Layer 7 of a small transformer language model trained on English Wikipedia (11 layers, counted from 0, width 64).
A neuron's activation on a vector x is SiLU(gate . x) times (in . x), where the dot is the dot product.

Input weights of the MLP neurons that the questions are about. A number n stands for n times 0.0061.
n1 gate: 20 -31 -33 12 -8 -9 31 22 4 0 11 -47 -9 -16 6 22 24 14 33 -5 -2 6 4 -19 -1 45 -29 22 27 5 -9 -11 2 -38 -19 -81 59 2 0 -21 -10 48 -5 -35 39 -10 21 49 50 22 -44 19 16 -32 -14 -38 -4 -7 0 34 35 -34 -48 53
n9 gate: 31 -36 -4 -38 -17 15 -46 34 4 -3 -23 -24 40 -32 -10 6 0 -7 2 1 -5 -40 0 42 -8 -2 34 41 -47 -17 -32 7 -10 -30 -9 -11 19 -18 -39 1 -10 38 32 -27 -11 27 17 27 -5 -23 -14 48 -5 8 12 4 -28 -27 16 17 16 -48 -5 1
n16 gate: 41 40 6 -21 -2 36 17 57 35 -26 -4 20 -30 -5 10 -23 30 -3 -20 -14 22 19 -14 -13 8 -13 -39 10 30 -30 -28 8 20 0 24 27 -7 15 47 -21 -4 13 42 -34 -9 21 -26 12 -51 -52 -50 -20 29 -16 -20 -27 -10 -26 -29 -7 -36 22 -32 37
n57 gate: -12 18 -34 6 -12 -40 27 23 27 48 -19 34 -2 -16 -62 17 42 10 -20 -12 18 48 20 30 -11 18 -1 -1 -24 44 21 -8 -3 -40 -4 -42 26 -11 6 -22 -16 37 9 41 -16 51 5 17 2 21 22 33 -20 50 -27 -14 2 3 13 -15 40 4 24 26
n72 gate: 9 -9 9 -13 -9 -6 3 54 2 38 -19 5 12 -68 -2 6 -17 36 28 21 -9 9 15 -4 20 37 53 95 22 -19 -29 19 28 -35 -2 38 -16 26 -26 -56 -19 -21 -3 -32 25 -10 -5 -16 -11 -2 62 59 -14 31 3 -27 -29 19 4 -37 -44 3 -18 -3
n80 gate: 8 31 -44 -26 44 -18 15 11 4 12 8 -8 62 -40 2 45 12 5 9 15 27 -61 47 -55 23 -1 -22 14 -24 31 -19 -18 -46 -23 -14 23 -51 41 30 -33 -5 -7 -62 33 -1 -14 37 35 -43 -21 34 -14 -2 17 15 15 -2 -4 39 25 19 2 1 42
n85 gate: 9 28 30 52 12 -16 -60 31 11 -43 -21 -12 -4 -42 -5 30 3 30 -23 16 -12 -4 45 0 60 35 4 21 -17 -9 -15 -9 60 8 -19 -29 6 -6 21 -1 -46 11 -23 -44 24 -42 -30 30 0 17 58 -16 -25 54 -4 7 -19 -36 29 10 13 -26 6 28
n91 gate: -21 -41 -20 -31 -16 19 20 -17 -11 -25 -3 30 -10 -18 27 14 -7 -33 -30 14 15 -34 23 -18 -9 -6 -19 -38 -39 16 -15 26 -38 -46 -37 -53 32 11 6 2 -1 15 -16 16 16 26 40 -22 25 -39 -22 -31 13 20 68 -48 -5 -35 -19 -7 24 -26 12 26
n118 gate: 24 -7 15 -11 -65 -12 -4 36 -5 50 -4 -52 -36 -15 -18 14 13 0 -37 10 9 43 0 -31 10 -22 0 12 -16 41 24 -40 -11 0 -12 4 45 -11 -47 -20 -30 9 -4 9 -12 -5 5 57 -6 32 14 -18 -15 34 3 44 24 8 -7 -2 -1 -19 45 -14
n125 gate: 9 -6 -5 -21 18 15 24 15 5 -6 3 18 25 8 -31 -50 -33 -3 -37 13 11 37 -17 28 14 34 -23 -11 2 -23 -46 -63 24 -35 5 -22 9 7 -8 28 51 -12 11 24 -31 -15 2 58 72 -7 28 -28 -15 36 -14 -15 -8 -37 -52 -41 13 -9 -20 26
n129 gate: -3 -50 23 -60 -38 38 -6 -10 -6 -34 -11 -31 35 -9 -26 -5 -20 48 -40 -15 16 60 31 24 -12 -12 30 23 -11 -37 18 -14 -22 3 -3 -10 -7 3 6 -22 14 29 -28 -17 34 21 3 -37 12 -10 -5 34 -14 -27 -16 10 -17 54 15 21 32 11 14 -29
n131 gate: -28 10 -35 -51 36 12 46 -26 48 39 -11 11 -45 -6 2 11 2 -22 20 -4 7 -16 -30 -51 12 31 -24 1 8 16 -10 -18 2 -76 -27 -37 22 12 28 -3 30 -2 3 -26 8 -10 -26 46 7 1 22 21 -5 2 7 22 -28 -6 21 -36 -21 3 46 -27
n135 gate: 16 -44 -26 -2 -11 8 0 31 -26 -4 2 42 10 -40 -29 11 1 -22 -45 -5 11 -12 -8 -7 48 -46 -42 -18 19 18 -43 -24 34 9 33 -67 46 -15 34 22 13 -42 10 17 -30 59 20 26 -22 -30 11 -49 0 -5 -38 -18 -3 33 -35 26 -11 3 -23 -2
n137 gate: 50 38 -22 17 29 -14 15 14 -39 6 -45 17 15 -52 37 35 7 32 -7 -79 26 16 -37 -40 2 28 11 -28 -25 21 1 36 -3 12 17 -12 35 -7 37 -12 -19 13 -33 7 64 5 19 -44 -47 -27 -51 -18 14 10 -10 -5 -12 -13 -34 -47 10 -16 -18 19
n164 gate: -13 -26 -52 15 -34 12 -11 -4 -17 -29 7 -14 13 -1 -49 -17 20 6 -19 1 21 -27 16 -27 68 15 9 29 20 -20 -18 16 -33 13 -1 28 -31 -5 35 -12 -3 23 1 1 -37 4 -26 -15 -12 3 23 -23 -4 -40 -30 31 -49 -21 -39 -8 52 22 -14 -39
n165 gate: 34 -11 -23 21 -7 -9 8 2 50 16 10 -27 -5 4 -32 -43 -26 76 16 -1 39 31 49 -5 5 16 -26 -3 -11 9 -79 11 17 33 -34 23 -22 18 50 16 8 -23 49 10 -6 14 17 50 -12 19 1 -30 25 -13 50 32 -22 21 -22 10 30 0 -6 43
n169 gate: -20 -26 -17 1 -4 10 75 -50 52 9 -28 -8 -30 -19 20 -40 -25 -8 38 -23 11 1 -11 -32 28 6 11 12 -36 -16 5 -16 34 -1 -21 -24 8 -56 5 -14 -18 -17 -36 4 -41 22 -32 29 -30 -21 -6 28 17 16 -38 -6 -60 11 -12 -18 -5 -9 -16 -11
n170 gate: 5 16 -34 33 19 15 -24 -17 13 8 32 1 -5 -4 -59 19 -43 21 31 -17 -5 32 74 64 -27 27 -17 11 7 -7 43 27 -4 -17 -31 6 12 59 1 29 3 -49 -21 7 16 -19 23 -11 2 -48 20 1 -15 -13 -5 19 -12 17 -2 31 -24 35 -7 -17
n1 in: -39 34 15 8 9 54 64 21 -52 -18 22 28 -23 -25 9 -21 3 -17 2 39 63 16 7 22 16 -35 25 -61 20 24 -52 -27 10 -14 -33 35 -25 11 -33 18 23 -40 26 41 -2 55 -22 -20 51 -12 -11 -4 55 -36 -3 -14 -8 8 -30 -18 21 23 -10 12
n9 in: 13 -5 -6 7 -46 -38 30 45 1 -2 38 -28 20 23 45 8 -5 28 21 -28 -40 -30 -37 -7 10 5 -31 18 13 -49 -1 3 -1 -29 40 2 63 -1 -14 -3 -19 -32 -3 18 31 53 -12 -27 19 -11 12 31 -3 15 -23 39 33 23 2 -42 5 22 2 5
n16 in: -20 -53 22 -14 13 2 67 6 -33 -22 -3 -25 0 -26 35 -6 0 50 42 -28 5 23 -27 64 1 1 -19 2 -15 17 -4 -15 -10 -27 -10 13 12 -30 -48 11 -16 13 -5 47 12 24 41 0 -17 -3 -4 54 -23 56 25 22 1 27 35 10 -11 19 26 2
n57 in: 17 -14 -27 48 -26 40 -2 -27 3 -34 -18 0 36 -32 29 -20 -9 -61 15 -18 -6 -17 8 18 45 20 -13 -29 -1 29 25 -11 -38 36 -30 -21 -41 -26 10 7 29 5 -4 -16 10 -23 -8 -43 8 17 -18 -19 -21 -14 72 -9 -23 -3 26 -14 18 -4 4 14
n72 in: 38 -59 -18 -10 -21 47 19 22 -20 5 -11 -32 -18 -37 -13 10 26 -8 2 20 -9 7 37 -14 69 -34 -39 1 54 18 8 41 -21 -23 45 38 23 16 61 -15 -12 -5 25 -14 -4 4 -16 -1 -5 0 19 -10 -19 -15 8 -14 -12 -15 -8 19 19 -16 22 -3
n80 in: 10 21 -13 14 9 -35 35 -8 55 22 11 -28 4 14 2 24 7 45 8 -1 -16 -23 31 24 8 -32 -34 -16 2 23 12 -42 -19 3 11 -5 28 44 -8 5 -32 -46 0 23 53 5 -40 -86 -17 10 -6 0 -20 63 -30 9 74 -30 -1 20 32 -5 15 19
n85 in: 40 1 -22 4 27 -7 0 10 34 -32 23 -22 69 57 -5 -13 18 -23 10 9 -11 -52 -21 -39 -32 -2 -22 30 4 2 37 -10 33 72 -25 1 -47 -24 55 -66 7 3 -16 7 29 -9 39 8 -8 -2 31 -45 -37 -16 5 2 8 12 23 -34 -53 38 10 31
n91 in: -26 -8 56 -11 -36 -30 -20 45 -17 -9 -4 54 14 7 -5 -19 16 -20 10 15 47 -15 -21 13 41 29 -2 -8 -7 -23 55 -22 29 33 5 -14 29 -52 -8 12 26 -15 -8 -26 36 50 24 5 -51 -12 -5 -10 -22 -28 13 -27 -8 -28 6 -8 -37 2 -26 2
n118 in: 4 -8 -11 2 8 32 30 21 3 43 10 -14 4 14 34 -18 4 -23 -42 25 10 -1 -31 -46 -7 17 -7 17 24 -26 -7 41 -16 -45 -38 0 13 11 36 7 18 19 -18 -24 27 10 -19 17 30 45 -15 1 33 -25 -21 62 21 -34 16 -18 23 -72 13 -6
n125 in: -44 -11 13 22 1 31 -17 27 -20 35 11 -9 -14 23 -15 -7 31 -37 2 3 -43 -65 26 -14 36 -24 -3 -28 -46 -7 16 26 -62 -5 3 13 18 22 -9 -28 -18 17 2 11 -44 6 64 -15 33 -13 -18 -7 -52 -5 24 29 9 19 -9 35 -30 -22 -9 -12
n129 in: 13 5 29 29 -3 -29 21 4 -18 61 19 57 37 41 -39 35 11 4 21 0 58 2 -17 -16 -9 13 31 -45 24 51 4 -7 -30 -19 -30 16 2 -9 -14 -37 9 11 31 7 33 -11 33 9 -5 -23 0 22 8 4 24 1 24 1 -25 12 -18 5 -22 5
n131 in: -15 14 57 -5 -35 17 21 27 32 3 11 24 2 -38 25 20 -37 -3 -46 17 -5 21 -7 -3 -19 -20 -6 -29 -11 -37 22 3 36 8 -17 24 -42 33 -16 -5 -3 -33 -14 16 10 -43 27 15 -24 33 -24 -3 39 25 -3 -40 -1 -10 33 -35 -11 29 -5 12
n135 in: 7 42 -6 5 2 -41 10 7 -19 18 20 43 8 21 -4 1 76 37 -5 7 -28 -2 4 -2 32 23 -17 8 -2 3 -7 -46 6 6 34 -19 14 -18 -39 -7 0 0 -28 -10 9 50 44 22 58 6 51 -32 47 19 30 -4 34 9 15 33 -6 21 -27 -3
n137 in: -15 -54 -40 -46 -4 -17 -42 31 72 6 9 16 52 -6 1 58 -15 -10 -36 -29 36 24 -18 -12 7 -15 -59 -17 32 42 32 24 54 -36 34 -29 -8 -28 7 -30 -4 -33 32 4 -13 -16 29 -8 16 -24 8 -2 -20 9 -42 15 2 -6 -20 -17 34 -1 32 -11
n164 in: 3 21 3 -6 9 -14 -20 5 44 -2 26 -39 0 -20 -1 0 -11 -27 5 5 -45 -13 6 16 -25 -25 14 -11 63 36 62 -4 -45 -29 -2 -24 4 10 -33 9 15 40 -38 24 -26 50 -29 -16 -57 36 7 11 22 -26 -6 43 -16 -23 18 -13 33 37 -4 24
n165 in: -32 22 -10 -22 42 -4 0 1 -30 13 85 43 -6 12 12 2 48 10 30 1 22 26 44 35 -2 -61 -13 19 -10 -3 54 -6 -39 2 -10 18 -3 14 -7 -40 -16 -9 -33 24 -20 -6 18 12 43 -19 -7 2 -17 14 21 -10 6 -28 -46 -2 -49 -1 -63 11
n169 in: -3 -14 17 -52 5 29 -41 -37 -6 5 -54 -9 8 -17 3 24 -49 -47 -33 -28 -4 -14 4 15 -29 -5 49 -19 -22 1 -5 -13 -1 14 21 16 19 25 -15 4 0 -34 -10 37 -10 32 -20 31 14 -34 -9 15 57 13 15 9 46 64 14 -41 -46 -1 -5 -12
n170 in: 15 -8 -24 33 -3 33 -7 -22 -44 0 -11 -42 9 -6 -42 -31 -34 39 -58 -23 -32 10 -14 -16 70 -5 -40 -29 -29 14 45 13 13 -1 -10 -45 -10 -2 2 -14 -14 -31 -50 7 4 18 -28 -19 8 35 -17 -12 -11 34 -17 2 17 -21 -27 -31 -10 9 5 12

Each question shows a token from some text and the vector x that enters the MLP there. A number n stands for n times 0.046.

"ret": -2 15 12 -37 -5 7 -20 21 -19 -28 -22 -3 8 16 -12 -43 -24 3 -11 24 3 29 -14 -23 34 13 -9 3 -9 -41 -10 -3 -20 -24 -3 11 -37 -4 -5 -4 49 9 15 -40 11 -18 33 -28 13 40 12 16 13 5 -2 1 7 -2 -24 9 4 37 -10 17
The three highest activations, in order: n80, n169, n137

" l": -1 -19 28 12 9 8 6 -20 -11 29 -18 -7 -5 53 5 2 9 -30 50 10 -11 7 20 -14 22 -14 9 -6 7 35 -33 -12 26 -2 -14 -21 26 0 -33 -18 9 26 17 24 -21 -13 -15 15 -12 35 -22 28 -9 7 36 -12 23 -10 32 -6 50 13 5 -44
Which of these neurons fires most? n57

" H": 21 -16 25 -28 -1 11 -17 26 2 22 -23 -42 34 28 8 2 11 -20 -29 -15 9 -11 -1 0 10 -14 3 -25 3 5 -24 -3 -16 20 -12 -35 23 -13 -11 -43 51 3 24 11 3 32 -13 7 -2 23 -1 -17 14 -11 -4 7 19 3 1 13 -15 42 -22 3
The two highest activations, in order: n135, n129

" f": 30 11 -4 22 10 17 9 -29 16 35 -1 15 36 24 -26 -1 16 -55 -3 -25 15 -9 -3 21 22 -10 11 -9 -2 24 16 22 2 -10 44 -8 21 -29 -10 -27 41 22 -16 -31 34 -39 3 3 -6 -6 12 -34 -14 4 33 -1 16 -7 13 0 22 -2 -18 -42
Which neuron fires most, and how strongly? n137, at about 1.2

"ions": 5 8 7 10 20 30 22 -10 52 -28 2 22 -15 30 22 -9 -10 -23 -1 -13 -8 0 -9 -1 -4 -9 53 2 11 7 17 18 14 9 -36 20 -39 55 -45 6 20 -5 22 1 1 -28 14 3 -19 -1 36 -13 -7 10 13 -15 3 14 -13 -34 -13 36 4 -4
Which neuron fires most, and how strongly? n131, at about 1.8

" North": -14 31 -35 7 40 9 1 20 -6 20 18 3 42 35 -8 -24 9 -4 4 7 -3 -15 -40 23 -10 5 22 -17 23 -12 -7 20 -12 16 -35 3 -11 0 -24 -20 7 44 28 -3 -12 13 -27 10 27 25 20 0 3 -5 -25 7 0 9 -16 -32 -43 38 -20 -24
The three highest activations, in order: n164, n125, n80

"M": -14 -1 27 -4 -20 4 -12 14 -6 19 -9 5 -20 27 -8 9 -11 -30 -29 -16 37 -54 -4 48 16 -46 37 8 16 11 13 -2 3 -9 -10 -20 15 -13 -9 -24 18 10 -27 19 22 14 1 11 37 -14 6 31 -25 12 17 -39 50 13 23 10 6 1 -7 -30
The two highest activations, in order: n91, n129

" New": -2 -9 -7 6 20 4 4 34 -9 17 -16 1 30 27 -16 1 -20 14 -36 0 1 10 -19 35 5 -26 -6 -19 -10 -11 -14 21 -48 4 -3 -3 -36 -17 -44 -32 2 18 -9 -6 -11 11 -43 16 46 13 21 -20 23 -15 -18 24 -7 38 6 -6 -48 34 8 -28
The two highest activations, in order: n129, n125

" b": 0 -24 -13 -14 -3 20 1 -82 -15 36 -7 -6 18 35 -14 12 13 -23 19 -3 0 -31 -10 -3 25 -2 -18 -5 -23 14 -2 -25 18 3 27 1 46 -21 18 7 37 3 14 7 8 -21 10 25 -32 -32 11 -8 0 -9 -5 -10 34 -18 -5 -25 28 -11 20 -48
Which neuron fires most, and how strongly? n169, at about 1.9

"ra": -11 18 -28 -6 -12 44 -3 15 11 10 36 -25 -12 -24 12 -17 35 8 -2 3 23 7 -10 -47 7 -1 7 10 5 -9 -20 36 -17 14 53 -28 21 4 -26 24 15 9 -16 21 -29 5 19 40 -31 24 -37 -21 6 25 7 44 15 17 29 4 -51 7 2 -27
Which neuron fires most, and how strongly? n118, at about 4.9

"en": 0 10 38 -22 16 22 24 15 -5 -5 6 -5 -62 -3 -55 16 -14 -45 -36 27 -9 4 3 -3 -16 5 16 14 -18 0 20 11 10 -9 38 1 -21 -15 -2 11 6 1 -25 31 7 -33 -32 6 -42 10 -16 -27 9 23 -2 -16 -10 -25 14 -22 -12 37 20 -3
Which of these neurons fires most? n131

" a": -7 1 41 -14 23 16 -20 -25 10 -11 -15 5 -28 52 -41 11 5 23 -6 -11 35 22 4 -37 19 13 4 -8 21 23 1 26 -18 18 -20 -2 -14 -33 -22 -1 7 2 63 0 4 -40 -20 7 -7 6 -12 -6 -17 26 -6 17 20 14 12 7 32 -32 -4 16
Which neuron fires most, and how strongly? n9, at about 0.77

",": -29 17 22 -12 5 14 -20 2 10 -49 21 10 0 75 -5 -12 -45 8 0 -13 14 9 -8 9 6 4 7 -24 9 22 -2 11 5 17 -28 -7 23 5 -30 -19 19 4 -14 3 -38 1 -14 21 -4 -46 -18 -1 21 1 -9 35 -2 7 -2 -21 0 -14 -11 -10
Which neuron fires most, and how strongly? n169, at about 1.5

"o": -21 6 18 -13 12 -4 0 37 -14 -8 7 -18 13 33 16 -14 -16 -33 -17 -10 25 2 6 -5 8 9 -5 -20 2 19 -17 21 23 27 3 -9 -36 19 -18 44 44 14 35 2 20 3 30 -4 -5 9 2 10 -4 5 -30 1 5 38 -7 -1 4 55 8 11
Which neuron fires most, and how strongly? n72, at about 0.48

"===": -11 22 -20 -7 -1 39 -21 16 11 -31 -48 -39 -17 41 -18 10 38 -16 19 24 22 14 14 3 -1 -2 10 9 8 35 1 5 -38 -13 -6 8 -2 36 0 -46 -26 -22 4 13 1 33 0 11 9 -8 9 -15 46 -25 37 -5 10 27 -9 -14 20 6 -6 -29
Which neuron fires most, and how strongly? n164, at about 1.3

"ne": -19 -1 3 18 13 16 -8 23 19 27 55 6 -24 39 -21 1 -34 -17 48 -2 4 33 -1 13 18 -28 22 11 41 -13 -56 17 4 18 57 16 -22 18 -5 2 -11 21 -11 -9 27 22 -22 47 8 1 8 15 -22 14 -9 -29 7 -22 -17 15 -14 9 5 -18
The three highest activations, in order: n72, n165, n57

"as": 5 8 5 5 -27 4 -20 -24 9 -1 26 24 -9 -5 4 -43 27 -21 -5 25 -6 0 -32 39 -49 -11 -7 11 21 -36 -19 -11 30 7 -19 -5 -8 -20 20 19 -20 42 4 -46 30 -9 47 -34 10 -18 11 -29 19 12 6 -27 23 7 -1 -9 28 21 8 -17
Which of these neurons fires most? n91

"sh": 0 -28 -49 -38 6 12 22 17 17 -7 11 52 -3 13 -12 -21 6 8 14 8 19 -8 -29 10 -5 14 16 -36 25 -37 -21 -3 -12 -1 2 -20 -42 -15 19 0 10 16 -10 3 -15 -21 5 -21 -2 11 52 16 -4 15 33 4 -18 -5 -18 25 -12 41 -22 2
Which neuron fires most, and how strongly? n165, at about 0.67

"ina": -22 -5 -3 4 24 22 -25 14 -8 -7 28 -15 -7 38 6 -15 3 -28 -24 -24 16 30 -21 11 12 29 11 -22 7 8 28 3 4 17 -9 26 -22 29 -45 22 16 21 9 -12 -14 -13 21 -15 11 -2 3 20 -22 7 -33 -20 -15 -18 -14 -15 -1 50 -15 9
The two highest activations, in order: n125, n170

"oin": -6 -27 6 13 18 -9 -21 -36 -22 -18 12 -5 -24 -43 -42 6 12 7 22 1 17 47 33 45 29 -15 -17 27 23 -17 14 32 10 -12 -15 -10 -11 4 5 -24 -7 6 17 -19 23 1 22 -26 -1 28 39 52 9 11 -54 -5 2 -20 -9 -19 15 -14 12 -20
Which neuron fires most, and how strongly? n72, at about 8.2

" 2017": -5 30 23 36 18 37 3 20 4 -7 14 14 22 25 -8 -1 0 -3 -19 -15 -29 17 30 8 22 13 3 -34 -5 15 59 19 1 -14 -13 22 -35 29 -45 5 -1 -7 15 35 38 -21 -12 -16 22 -15 -12 8 -23 -29 0 -19 3 -13 -27 25 -18 17 5 8
Which of these neurons fires most? n170

" of": 16 -18 -33 -38 17 10 -20 -8 -25 -14 -28 -11 -4 85 0 44 8 13 -18 9 -17 -19 -14 10 -8 -9 -22 17 -24 -22 16 -2 7 -31 -3 -4 -4 7 -19 7 1 14 -13 20 13 -12 26 -18 -23 -20 8 -19 -8 15 -18 -3 3 22 13 -44 23 -14 4 13
Which of these neurons fires most? n9

"z": -35 10 12 -28 25 0 13 -6 2 -18 4 9 -23 39 -50 0 -5 -29 -13 -5 -10 40 13 40 -4 -10 48 -7 -8 10 -2 -25 -9 -2 7 2 -58 -28 -31 -4 0 50 17 -21 8 -13 23 -27 -11 -17 -20 4 -23 12 -20 9 0 19 -10 -5 29 30 18 -10
Which of these neurons fires most? n129

"re": 20 -16 -56 20 7 -2 11 34 6 1 8 -1 16 19 -15 -28 51 -4 6 -22 -33 12 -19 19 29 -52 -4 3 8 -1 -7 12 -24 18 19 10 12 26 -29 14 25 8 11 7 -11 0 -2 38 16 -20 5 4 17 44 -51 -10 40 8 -23 -4 21 15 17 -22
Which neuron fires most, and how strongly? n135, at about 5

"ow": 9 14 -18 3 39 -17 -2 20 25 20 10 14 40 6 9 -7 4 11 -31 -14 26 -14 -16 3 44 8 -18 -25 -35 -16 17 35 6 -11 26 -11 -3 -22 -1 42 -11 22 -16 27 -10 0 -41 -12 32 24 14 -7 28 -9 9 34 -8 0 -53 4 -21 26 -3 -46
The two highest activations, in order: n137, n135

"==": -15 -7 -35 3 26 51 -13 24 7 -14 15 -6 -16 -8 -13 18 47 -4 33 30 21 -14 15 24 25 -57 17 -6 -18 21 -4 20 -22 46 -38 10 -4 21 -19 -18 -33 3 19 0 -16 17 45 15 -19 -20 16 -53 -8 -14 16 -14 -1 -38 -15 -9 -17 1 -7 -12
Which neuron fires most, and how strongly? n165, at about 4

"ill": 1 7 -12 -13 22 10 45 -27 -1 1 9 18 -1 26 -22 -21 -7 -21 -14 -1 -6 -6 -6 19 34 -5 14 -23 -14 -21 10 18 21 -4 24 14 -31 -10 -13 -14 17 -6 -1 -6 -25 -5 -16 12 9 1 8 9 15 0 9 9 -21 1 3 9 -29 69 0 8
Which of these neurons fires most? n169

"ages": -21 -2 2 -9 15 4 5 -8 32 -7 1 7 -22 30 17 -26 -1 -3 -8 -13 2 6 4 -10 5 -2 32 -9 -8 3 4 29 26 10 -20 34 -35 34 -28 21 39 -6 10 11 2 0 29 3 -9 12 -5 -4 3 15 10 6 -14 -21 -11 -4 -20 64 -5 -2
The three highest activations, in order: n165, n131, n9

"ach": -26 55 -38 -17 -19 19 37 -21 -8 -4 -6 -12 -9 -6 10 -10 40 -34 7 11 -17 -3 -3 39 9 -13 -2 -7 -4 -8 16 14 0 -35 -22 1 -37 41 -14 -29 8 46 37 -7 -17 -27 36 -38 1 3 23 -17 -15 13 -3 -2 6 -15 11 -39 17 25 -9 3
Which neuron fires most, and how strongly? n57, at about 2.4

"r": 9 24 7 -10 8 8 -10 12 -17 7 -6 41 24 -22 -3 -33 5 30 7 -5 -18 -30 -26 -32 -12 8 22 -32 33 0 8 11 -35 -6 -10 -36 -25 -18 -2 4 24 -23 -43 40 0 12 12 1 -15 -12 -28 7 -22 2 -12 -29 1 -9 19 26 45 38 17 -3
Which of these neurons fires most? n91

" Ch": -3 -13 -13 -57 32 -6 -10 -9 -5 11 -9 -8 18 3 27 9 -1 -2 23 6 24 1 10 1 8 -14 31 -24 -7 -11 -46 -5 21 67 -29 -45 -21 -12 2 -24 12 38 41 21 15 -6 6 -17 8 16 20 25 -14 -20 22 6 33 9 -17 10 -7 17 6 15
Which of these neurons fires most? n129

" 1990": -9 42 89 1 18 25 15 21 -48 -12 15 10 -16 17 11 14 -34 8 -46 3 -23 12 8 40 48 3 6 -12 -17 8 18 -9 -23 -6 15 5 -21 -1 -26 14 -17 -11 24 2 0 -20 0 7 -9 12 -11 8 4 -24 -2 29 3 -4 1 -16 -54 21 21 -4
Which of these neurons fires most? n137

" Bl": 34 -13 -19 -16 13 5 -13 21 2 42 -45 -29 14 24 15 -2 0 -17 11 27 13 -23 9 25 14 -15 -34 -20 14 -8 -11 -14 6 24 13 -8 30 -8 -33 -23 35 20 -38 11 -4 2 -13 20 -1 28 8 21 8 -13 57 7 26 -9 19 -13 11 30 9 4
The three highest activations, in order: n118, n9, n80

"for": 25 -7 4 -27 -6 21 4 -27 -13 36 12 46 9 2 -37 12 27 18 9 18 17 30 -15 -21 -13 -5 2 28 18 -6 1 35 -30 25 -40 -5 -16 22 -11 -26 -6 1 27 4 29 -10 27 -36 -43 -18 17 2 -3 2 18 -32 7 44 -6 -46 1 -10 28 -36
Which neuron fires most, and how strongly? n129, at about 6.5

"on": -19 -5 19 6 17 20 26 18 -32 7 -8 3 19 12 3 -14 7 -29 -42 -12 -7 9 -7 7 11 -3 -6 9 -28 -33 26 28 26 -16 -3 8 -25 -8 -28 5 33 -19 -2 -7 -12 -8 27 3 12 -1 15 -12 3 3 -18 26 -32 3 -9 -11 3 62 10 3
Which neuron fires most, and how strongly? n125, at about 1.9

"in": -16 14 35 -28 4 4 -14 9 -5 7 17 -22 4 -11 -1 -9 -31 -21 6 2 23 8 -18 -20 25 -32 3 -19 -4 -9 -2 2 5 -5 -30 0 -35 2 -22 18 14 -12 -17 -9 6 -18 -14 -11 -36 -15 -33 1 -7 8 -13 -6 -8 5 -18 -15 2 69 15 -5
The three highest activations, in order: n131, n135, n169

"v": 3 4 19 -8 4 15 5 47 12 2 -32 20 31 -16 30 23 36 35 -13 -16 3 -8 -22 -4 23 -1 19 17 -15 -47 -8 -11 31 -1 22 -43 13 12 11 -2 19 18 -38 -3 -8 -21 3 -22 18 -23 -11 -11 20 18 -7 2 47 -12 -1 21 19 27 -8 -32
The three highest activations, in order: n135, n137, n9

".": 0 -12 10 -16 11 20 -3 1 46 -31 -29 28 10 50 18 -17 -25 -28 -9 -9 -8 26 -1 -10 9 -14 -36 -21 -2 13 10 -17 -11 18 8 34 18 6 -3 30 18 -47 13 -2 -26 12 3 -5 11 -7 -27 -29 -28 -20 2 -35 -11 -31 6 -30 -14 12 -44 -17
Which neuron fires most, and how strongly? n91, at about 1.3

"ents": 10 16 -2 -12 9 12 -11 -1 22 -30 12 54 -43 35 23 -19 43 -15 -23 -4 9 -40 6 8 8 -18 24 24 -21 -28 10 35 21 20 1 15 -29 40 -13 29 11 -11 15 31 8 -30 1 22 -16 6 -1 -15 -15 27 7 5 5 -17 12 -27 3 35 17 -9
Which of these neurons fires most? n85

"\n": -35 27 -25 -22 16 18 -8 29 -2 -27 -1 3 7 18 -2 -4 48 0 15 35 2 -9 5 22 1 -22 0 18 16 -18 37 -7 9 36 -7 2 6 -6 26 20 -36 -22 31 -2 13 29 13 -20 7 3 -14 -48 -30 -23 20 -13 20 -63 -27 -11 8 -2 -2 -26
Which of these neurons fires most? n91